Layer 7 of a small transformer language model trained on English Wikipedia (16 layers, counted from 0, width 64).
A neuron adds its activation times its output weights to the MLP's output. To switch it off is to set its activation to zero at one token and run the rest of the model.

Output weights of the MLP neurons that the questions are about. A number n stands for (n - 500) times 0.00029.
n4: 660 516 651 623 574 590 315 595 446 485 593 224 477 620 486 309 351 684 532 522 541 368 740 322 389 413 529 947 607 588 502 259 274 486 644 535 702 391 329 638 473 471 896 648 272 603 407 96 300 443 686 584 252 567 708 447 502 401 765 566 370 545 187 572
n27: 229 427 423 459 446 433 565 308 623 315 350 557 564 707 522 603 401 746 306 529 346 561 242 467 336 567 520 290 739 438 454 260 535 394 480 813 523 454 440 392 676 415 721 496 346 563 418 450 750 572 603 795 418 467 849 461 800 119 484 655 718 568 411 530
n38: 639 517 662 586 685 406 263 365 385 478 306 548 660 398 172 618 843 457 201 172 375 547 237 514 287 369 760 373 404 674 529 395 637 625 314 514 635 504 534 577 524 333 753 504 366 768 527 550 708 571 301 468 376 645 678 356 630 167 392 721 649 868 382 633
n40: 394 570 264 245 546 495 599 344 622 587 263 277 341 472 507 295 453 660 539 332 374 534 770 549 587 485 790 362 824 454 649 782 674 415 638 459 506 547 572 431 554 548 359 780 592 593 425 213 316 381 498 424 573 485 415 437 676 506 262 421 715 369 736 588
n41: 504 749 359 642 778 443 626 250 420 466 482 684 643 610 858 560 232 443 599 443 737 537 299 297 522 552 575 206 538 369 460 253 669 275 470 381 737 375 485 479 503 520 619 494 416 603 202 405 674 299 809 515 527 387 449 663 386 390 595 406 779 357 487 358
n45: 590 313 104 636 737 428 512 447 588 534 438 366 466 289 640 451 182 451 540 862 498 644 399 600 466 304 376 249 503 228 606 368 290 502 740 669 670 529 769 453 419 530 421 595 458 647 700 549 355 315 359 517 422 637 481 859 538 641 880 423 709 380 378 479
n51: 641 622 802 639 470 418 466 471 496 544 440 133 240 487 441 446 249 381 500 648 256 559 482 537 332 109 491 604 533 453 534 261 670 719 493 451 837 592 766 556 670 430 411 655 824 228 555 363 448 677 567 453 622 511 507 46 484 419 417 794 487 444 712 459
n55: 631 210 201 533 602 521 240 532 569 512 425 492 421 374 401 314 481 628 567 498 149 384 480 734 730 513 686 490 365 645 724 407 616 343 649 827 453 729 816 518 489 150 408 213 416 143 682 413 445 399 603 500 589 411 647 604 644 568 729 265 558 510 628 702
n89: 281 604 783 507 469 596 384 699 493 279 541 509 634 468 410 232 680 785 672 296 583 597 316 307 337 650 538 651 461 639 224 577 423 355 494 702 717 401 646 590 591 447 330 493 575 656 387 758 344 575 387 482 608 633 249 435 471 464 474 655 180 786 322 239
n107: 509 441 291 700 534 480 451 831 460 719 188 495 716 491 479 475 376 438 479 485 772 505 781 372 641 441 365 413 337 200 381 803 413 532 459 593 634 350 659 724 346 607 453 325 513 511 703 289 816 410 827 450 633 505 451 492 233 489 458 350 271 447 539 539
n117: 977 689 432 413 521 605 317 478 730 565 652 488 619 419 91 536 566 497 231 634 537 473 482 477 143 450 425 396 229 597 493 578 598 429 546 487 174 506 604 762 438 654 567 297 531 727 448 334 531 557 381 620 567 319 458 431 339 487 622 710 488 534 529 487
n130: 544 423 607 544 487 541 566 741 191 156 501 515 332 711 422 595 599 392 550 643 486 592 546 545 343 401 621 543 455 657 720 502 467 780 466 481 528 808 393 647 573 454 349 383 255 424 674 584 558 479 480 632 461 523 187 270 436 354 682 405 394 665 190 518
n131: 683 676 386 359 818 409 715 790 421 356 689 479 342 380 505 207 249 445 529 808 538 332 474 400 646 468 508 444 262 420 280 603 560 672 390 593 457 327 696 612 802 748 666 268 445 309 728 106 480 521 541 552 550 565 471 374 608 363 553 270 391 349 851 479
n153: 170 243 406 453 366 672 512 479 454 367 438 291 479 422 685 403 521 680 707 378 403 531 342 662 350 428 552 529 707 396 422 545 325 981 314 795 235 372 473 518 502 432 790 536 571 562 532 626 560 389 685 709 615 667 370 328 425 492 573 454 506 425 416 820
n176: 805 143 402 522 605 603 715 410 338 708 360 668 637 179 407 646 810 523 392 531 534 615 295 526 629 467 633 594 428 546 620 614 324 708 334 628 308 474 207 625 489 526 480 193 733 649 336 293 507 414 790 295 471 765 141 563 375 622 708 512 383 331 835 211
n178: 342 221 840 692 351 310 703 402 489 507 723 610 374 581 287 334 404 705 418 699 397 543 415 599 285 261 340 676 660 396 461 707 775 397 534 361 533 163 638 741 707 460 518 441 629 560 482 662 301 376 555 398 512 566 406 260 635 388 588 750 541 644 577 359

Each question names a token from some text and the token that comes next. It shows the activations a of the neurons there, in the order above. A number n stands for (n - 500) times 0.04.

Then comes g, the gradient of the next token's log-probability with respect to the MLP's output, scaled to length 1. A neuron's effect is roughly proportional to its activation times (output weights . g). A number n stands for (n - 500) times 0.00098.

"y", then "."
a: 494 494 380 516 429 500 493 508 508 548 477 509 505 508 505 417
g: 399 329 517 564 797 425 475 428 425 509 688 325 520 694 667 588 301 558 354 517 579 533 455 815 666 727 482 630 304 626 509 506 427 465 496 642 426 399 561 352 550 510 677 412 525 472 452 451 420 318 368 685 647 520 380 383 395 360 328 524 499 390 746 308
Which neuron, switched off, lowers the next token's probability most? n38

"y", then "C"
a: 497 500 499 504 499 514 496 503 519 532 510 496 499 512 495 418
g: 605 469 401 608 443 582 545 651 208 297 339 541 652 432 646 516 546 710 517 250 280 510 686 403 436 219 530 385 427 561 301 344 513 633 604 383 612 574 415 414 676 525 218 432 389 624 571 522 591 471 615 572 480 566 568 611 599 637 485 326 557 438 695 643
Which neuron, switched off, lowers the next token's probability most? n178

"il", then "es"
a: 504 507 497 571 500 513 529 497 503 502 496 513 514 500 513 496
g: 816 688 408 294 499 469 622 572 617 632 525 424 715 548 589 424 365 566 487 579 452 535 383 514 517 312 401 340 738 368 594 425 419 477 511 539 585 370 396 593 450 436 679 549 614 605 709 424 263 524 416 527 445 645 400 644 456 649 234 406 677 361 296 284
Which two neurons, each switched off alone, lower its probability most, in order? n40, n45

"le", then " R"
a: 528 518 501 507 521 486 577 507 478 559 495 500 490 497 495 501
g: 699 416 359 532 536 507 671 442 540 480 360 621 439 365 477 373 696 614 458 448 276 301 584 242 446 319 344 570 472 559 419 631 375 419 626 452 744 702 540 601 192 616 515 690 558 586 583 502 393 535 474 405 506 472 647 295 586 539 420 587 483 412 501 845
Which neuron, switched off, lowers the next token's probability most? n51

"un", then " o"
a: 497 493 482 563 493 547 500 507 509 499 506 643 519 427 522 491
g: 303 629 360 714 352 582 332 605 496 642 378 595 431 315 317 494 711 473 610 581 449 474 409 389 511 620 512 479 678 646 669 787 319 452 379 486 607 373 324 558 315 401 517 630 630 384 335 550 515 627 605 583 445 207 464 695 458 455 357 427 611 534 668 545
Which neuron, switched off, lowers the next token's probability most? n40

"ra", then "f"
a: 563 493 495 479 499 468 471 511 514 497 498 514 505 501 442 502
g: 362 418 295 593 604 577 673 468 647 595 521 510 410 470 629 664 523 488 435 346 401 648 367 326 574 831 603 587 544 610 369 508 539 767 297 489 575 300 356 274 496 668 427 408 400 622 543 535 293 381 420 359 518 684 547 442 397 292 674 574 485 551 407 684
Which neuron, switched off, lowers the next token's probability most? n51

"od", then " O"
a: 501 495 486 489 496 490 518 507 498 499 589 498 503 500 506 586
g: 666 594 358 496 315 454 378 694 181 449 407 523 484 543 313 605 807 440 443 668 551 425 422 412 505 457 367 418 472 627 596 810 636 606 411 658 377 565 627 531 426 552 395 418 461 794 586 559 238 457 591 407 514 442 413 408 569 493 627 393 549 277 505 637
Which neuron, switched off, lowers the next token's probability most? n117

"ed", then " his"
a: 498 501 482 500 497 627 478 500 507 498 499 527 502 491 498 500
g: 387 620 436 554 553 456 488 433 452 482 619 486 769 516 375 515 524 542 613 576 429 364 423 735 461 484 727 647 332 295 519 520 427 524 659 438 505 825 392 347 342 445 523 629 425 476 639 498 398 595 370 461 212 192 638 612 713 491 564 496 215 547 609 460
Which neuron, switched off, lowers the next token's probability most? n45

"en", then " W"
a: 500 499 494 467 500 502 498 517 503 499 481 560 497 508 516 501
g: 548 593 486 368 427 533 471 623 484 463 399 413 385 333 336 274 692 316 350 523 418 276 391 525 294 734 522 463 564 597 486 550 532 666 605 613 538 505 671 431 548 332 315 429 522 603 457 532 340 600 637 568 634 550 730 411 546 853 449 544 614 350 301 736
Which neuron, switched off, lowers the next token's probability most? n55

"ut", then " d"
a: 453 489 503 492 499 505 495 487 605 705 508 551 508 502 498 731
g: 570 656 400 567 412 568 518 551 280 278 424 728 466 641 484 354 531 636 657 218 498 313 220 568 419 458 525 606 326 523 236 436 360 498 484 568 869 399 424 527 582 615 564 527 574 490 477 423 591 697 581 643 535 444 410 392 434 518 414 674 660 668 408 484
Which neuron, switched off, lowers the next token's probability most? n89

"um", then "'s"
a: 499 486 536 512 494 495 489 484 494 495 486 541 504 503 512 494
g: 678 267 504 359 587 516 323 354 483 472 625 655 672 405 429 533 533 593 373 430 556 525 470 359 175 505 597 535 631 330 477 414 732 719 284 722 391 701 644 341 504 377 599 460 509 499 410 411 520 342 456 535 677 507 358 283 548 654 584 598 686 442 511 631
Which neuron, switched off, lowers the next token's probability most? n38

"m", then "\""
a: 546 525 498 521 497 513 478 496 500 497 494 517 503 501 499 501
g: 539 560 526 427 381 400 553 697 385 184 357 498 420 558 504 310 385 636 549 489 260 434 730 503 591 360 507 480 614 632 573 503 594 528 463 537 591 578 348 753 580 324 657 318 619 705 323 491 416 617 553 596 446 292 309 461 281 618 691 540 507 728 442 548
Which neuron, switched off, lowers the next token's probability most? n4

"ak", then "ia"
a: 499 453 542 501 579 500 511 518 503 520 500 498 465 497 518 483
g: 289 449 629 573 590 446 631 663 465 481 583 391 631 462 668 496 333 884 431 441 570 402 325 549 494 713 586 371 406 412 360 348 344 545 493 394 658 441 344 438 664 484 810 562 482 473 430 511 550 507 499 471 459 286 523 720 333 670 397 456 568 705 303 410
Which neuron, switched off, lowers the next token's probability most? n41

" The", then " s"
a: 486 504 498 500 500 503 505 567 501 513 512 506 495 499 492 509
g: 526 462 499 441 509 517 580 300 487 627 400 583 631 254 421 562 765 427 480 385 457 294 333 623 524 639 495 624 429 424 614 859 652 457 598 341 508 654 572 860 498 454 585 498 461 573 485 543 412 338 315 522 578 367 357 630 603 371 481 213 558 350 516 479
Which neuron, switched off, lowers the next token's probability most? n55

" l", then "og"
a: 492 502 503 495 502 498 492 496 479 504 492 516 487 499 498 496
g: 476 499 493 618 570 415 600 560 368 358 603 571 752 531 730 497 387 579 637 553 614 469 618 373 639 267 430 418 433 393 423 682 498 517 237 708 564 598 569 408 273 448 653 306 555 299 405 545 658 410 496 315 538 649 458 216 620 758 512 437 545 341 398 510
Which neuron, switched off, lowers the next token's probability most? n117

"9", then "th"
a: 495 498 510 501 503 501 488 479 504 507 494 507 493 494 528 500
g: 512 409 584 310 422 323 661 442 459 503 379 492 512 810 688 520 341 502 696 337 560 280 434 261 427 549 542 471 577 223 526 381 587 653 585 477 616 600 459 637 709 454 337 570 565 578 655 512 608 548 451 626 353 715 597 482 143 402 543 458 496 382 568 498
Which neuron, switched off, raises the next token's probability most? n176

"all", then "en"
a: 475 477 429 505 500 500 501 510 563 493 516 626 496 473 496 500
g: 606 469 302 759 544 498 519 614 433 452 401 353 567 512 415 541 419 375 625 413 222 341 397 717 305 418 454 634 438 430 331 497 484 369 342 482 518 486 532 454 526 490 695 554 525 590 490 567 724 313 335 610 364 596 854 516 468 646 367 720 727 671 504 482
Which neuron, switched off, raises the next token's probability most? n38

"od", then "p"
a: 498 473 508 497 507 499 494 492 512 500 501 496 505 438 506 531
g: 384 473 425 550 656 441 597 324 496 618 373 464 333 754 444 591 288 629 488 611 689 681 692 213 348 450 612 304 426 345 441 475 390 309 392 510 567 622 514 832 400 475 590 650 561 402 654 647 460 396 471 518 355 513 500 684 468 373 418 520 411 635 685 466
Which neuron, switched off, lowers the next token's probability most? n153

"s", then " were"
a: 495 492 477 501 494 557 479 500 499 548 557 521 506 498 505 510
g: 633 426 460 399 661 599 545 657 550 294 659 613 365 548 303 375 549 610 642 428 557 462 334 489 662 670 312 472 285 619 532 431 505 671 711 636 592 311 482 425 257 659 422 539 526 431 773 434 604 466 554 508 263 544 522 437 624 282 393 355 668 311 476 478
Which neuron, switched off, lowers the next token's probability most? n45

" c", then "an"
a: 486 499 505 502 509 497 493 500 467 503 500 525 496 493 501 496
g: 491 714 579 633 422 381 462 440 360 604 738 613 495 321 451 337 455 798 669 391 513 550 517 286 435 446 375 450 694 616 758 376 553 448 245 558 587 397 417 598 543 431 615 358 501 632 326 476 415 380 630 433 477 681 522 614 476 495 322 278 427 599 450 749
Which neuron, switched off, raises the next token's probability most? n89

"8", then "4"
a: 498 500 502 505 499 504 499 500 498 516 508 509 497 476 429 500
g: 553 626 391 715 394 378 281 709 508 335 444 552 528 664 661 581 296 543 543 684 450 710 342 538 597 442 369 509 478 511 220 407 288 431 355 532 503 374 494 453 647 461 581 525 515 477 277 568 626 484 275 842 392 551 619 515 341 603 458 538 696 470 518 631
Which neuron, switched off, lowers the next token's probability most? n176

"st", then " the"
a: 508 499 490 507 500 485 496 499 504 527 492 517 470 500 491 380
g: 495 434 490 603 573 532 514 429 448 749 352 336 452 487 377 464 485 398 631 473 572 671 590 497 641 671 439 549 365 485 298 105 473 528 790 333 590 365 312 583 576 579 311 350 580 363 614 510 575 519 520 630 627 418 573 487 534 532 797 519 536 436 206 627
Which neuron, switched off, lowers the next token's probability most? n178

"s", then ".\n\n"
a: 493 497 494 474 515 506 488 496 503 540 516 502 492 505 458 501
g: 532 526 481 486 469 544 339 444 761 615 665 452 511 440 348 613 627 540 330 529 325 303 525 507 450 465 614 529 504 384 538 813 434 428 444 439 438 705 683 252 278 591 245 545 328 490 620 447 384 630 617 476 805 584 453 416 596 626 405 453 646 327 366 641
Which neuron, switched off, raises the next token's probability most? n40

"he", then "d"
a: 515 496 484 502 501 515 499 505 510 516 505 487 479 494 489 489
g: 710 393 340 607 659 438 443 483 315 578 469 646 483 574 322 405 716 397 527 627 599 458 443 609 541 608 665 717 478 493 461 681 412 546 576 462 462 449 368 584 823 506 503 407 405 437 438 506 815 405 428 291 347 425 551 204 477 509 370 580 267 576 646 337
Which neuron, switched off, lowers the next token's probability most? n107

"h", then "y"
a: 488 496 495 498 473 505 486 510 515 504 489 500 591 488 506 503
g: 585 735 644 380 497 505 436 438 398 448 300 515 505 278 434 536 336 482 565 428 582 451 251 706 346 437 752 486 199 547 480 593 431 433 318 661 605 632 575 537 411 673 480 600 498 485 613 402 573 591 618 653 668 476 672 382 478 507 344 401 264 373 760 610
Which neuron, switched off, lowers the next token's probability most? n131

"f", then "le"
a: 489 462 501 506 497 503 501 510 500 500 491 502 444 498 519 485
g: 604 516 555 255 633 493 382 556 613 586 490 575 564 334 524 552 569 413 429 565 409 394 200 377 833 521 269 582 414 355 525 553 528 515 684 383 698 502 593 604 517 874 598 491 563 389 524 569 419 407 385 363 359 481 566 307 378 414 316 634 558 726 457 560
Which neuron, switched off, raises the next token's probability most? n131

"t", then " for"
a: 489 498 501 501 501 489 488 500 507 494 502 514 449 514 500 520
g: 408 477 562 645 389 449 344 396 481 612 499 492 494 543 526 843 727 454 518 551 515 466 450 606 624 885 449 400 530 589 481 708 450 434 334 509 490 368 454 344 528 521 700 529 254 282 708 299 445 538 356 481 701 430 232 411 614 396 475 598 596 438 571 404
Which neuron, switched off, lowers the next token's probability most? n45

"2", then "0"
a: 493 500 497 500 487 740 516 500 486 503 491 492 500 497 509 499
g: 758 255 651 507 384 422 535 412 429 580 395 395 446 563 559 531 541 464 376 528 407 223 650 648 407 353 597 354 657 530 540 453 653 516 548 538 678 877 412 629 568 489 425 603 423 450 534 628 456 543 266 490 410 404 503 593 411 597 559 395 696 466 118 570
Which neuron, switched off, lowers the next token's probability most? n45

"ive", then " be"
a: 509 497 497 496 503 499 498 502 492 556 513 514 483 495 503 496
g: 527 623 491 434 728 321 517 508 495 652 387 281 414 725 560 544 274 400 479 476 390 513 561 975 802 419 327 644 510 449 461 519 562 529 645 591 576 262 585 534 437 451 592 441 443 436 386 458 373 391 400 670 696 524 363 424 493 346 519 470 543 493 600 360
Which neuron, switched off, lowers the next token's probability most? n107

"y", then " p"
a: 495 497 462 500 509 513 489 500 489 623 494 515 500 508 497 482
g: 541 201 513 363 445 647 422 429 554 631 623 434 490 381 261 481 766 499 531 593 584 189 567 545 531 426 266 609 684 387 531 711 638 539 495 699 566 560 602 546 585 602 499 452 418 405 737 568 477 315 636 337 632 504 378 599 488 315 470 446 308 617 316 418
Which neuron, switched off, lowers the next token's probability most? n107

"e", then "ou"
a: 497 488 500 509 456 489 589 509 490 493 497 501 484 496 505 512
g: 554 404 464 445 626 552 659 572 358 526 335 650 510 551 607 420 418 665 525 185 652 372 459 446 404 543 503 452 293 494 306 484 361 490 506 673 657 376 461 625 756 555 702 650 216 640 394 597 573 421 539 644 450 405 596 520 327 433 241 422 406 743 540 646
Which neuron, switched off, raises the next token's probability most? n51

" ", then "3"
a: 507 511 506 507 492 490 497 487 500 501 502 501 496 501 500 485
g: 564 518 293 604 589 514 431 700 559 355 444 595 639 624 515 402 541 388 369 413 290 652 431 521 425 86 448 557 485 319 588 501 317 437 424 757 689 512 638 571 448 323 501 401 389 404 540 584 562 449 508 702 413 622 558 643 373 619 540 842 566 437 512 359
Which neuron, switched off, raises the next token's probability most? n45

" J", then "u"
a: 504 530 496 522 502 500 500 509 494 507 502 501 463 515 516 498
g: 632 563 691 377 750 466 501 558 476 211 490 711 411 475 545 513 470 388 457 561 553 436 267 273 467 289 599 681 514 500 521 752 219 572 775 340 515 629 585 654 502 556 351 599 629 512 470 314 625 327 411 544 647 646 562 465 456 432 457 481 360 408 489 371
Which neuron, switched off, raises the next token's probability most? n131

"ul", then "a"
a: 499 520 509 494 487 504 500 511 460 481 507 503 529 497 493 518
g: 234 437 440 507 722 425 459 578 658 504 743 423 577 341 267 158 496 571 450 511 421 492 544 514 423 719 567 465 473 577 489 416 517 285 462 696 473 544 442 396 349 595 750 554 499 819 556 404 446 624 505 623 523 637 466 715 498 406 406 616 258 401 442 492
Which neuron, switched off, raises the next token's probability most? n89

"gh", then "ly"
a: 495 485 508 500 483 486 498 514 471 498 404 581 495 511 498 499
g: 484 702 454 403 506 527 449 375 432 591 537 610 488 617 566 378 333 459 638 352 362 545 656 463 501 402 552 592 311 525 302 399 744 583 688 431 611 373 442 611 937 611 533 213 494 536 599 379 464 357 410 534 628 471 317 456 525 270 671 553 660 591 399 402
Which neuron, switched off, raises the next token's probability most? n117

"en", then "c"
a: 502 500 506 492 504 514 501 503 509 501 507 662 494 499 500 494
g: 247 535 408 455 645 582 643 644 747 366 569 580 570 758 227 602 570 441 256 447 577 612 552 549 417 611 489 629 242 652 607 458 574 504 385 408 306 450 302 274 490 550 556 504 282 690 569 440 593 694 513 531 395 429 577 573 388 326 345 521 527 596 446 577
Which neuron, switched off, raises the next token's probability most? n45

" M", then "il"
a: 505 500 483 495 518 501 501 503 511 501 499 482 497 508 482 496
g: 605 295 473 385 418 376 481 252 534 554 302 586 354 518 433 622 362 590 481 554 487 791 598 587 474 536 323 523 521 520 460 367 572 774 495 216 434 752 608 506 526 432 442 774 630 384 379 500 482 645 726 741 450 334 368 619 602 340 469 474 554 418 451 537
Which neuron, switched off, raises the next token's probability most? n89

" ", then "ess"
a: 498 417 504 500 495 493 492 499 502 499 502 488 491 496 499 485
g: 588 478 410 523 544 468 640 742 417 602 687 602 691 468 738 425 400 516 426 308 696 404 296 506 564 364 455 364 636 559 682 285 448 260 404 458 440 335 527 290 704 308 339 296 439 435 514 507 584 496 712 633 484 612 651 431 366 492 623 622 414 592 468 634
Which neuron, switched off, raises the next token's probability most? n27

"em", then " as"
a: 566 505 495 506 500 508 489 494 497 403 551 463 504 496 501 482
g: 725 527 379 652 607 668 598 243 307 499 396 401 518 477 494 437 468 634 319 444 503 605 372 724 832 729 394 429 476 455 481 542 396 766 707 480 667 565 637 463 485 296 238 544 358 424 518 570 407 333 365 561 519 299 505 567 623 448 547 549 430 427 469 502
Which neuron, switched off, raises the next token's probability most? n4

" R", then "if"
a: 501 507 501 500 508 491 541 503 508 513 530 453 511 515 495 498
g: 403 404 609 604 273 617 756 502 761 419 405 488 632 341 566 154 290 507 562 800 398 420 365 560 594 480 409 704 560 404 494 586 598 526 540 462 541 668 538 413 449 469 236 334 498 381 490 562 506 392 436 696 565 697 680 292 494 423 522 580 477 465 463 541
Which neuron, switched off, raises the next token's probability most? n117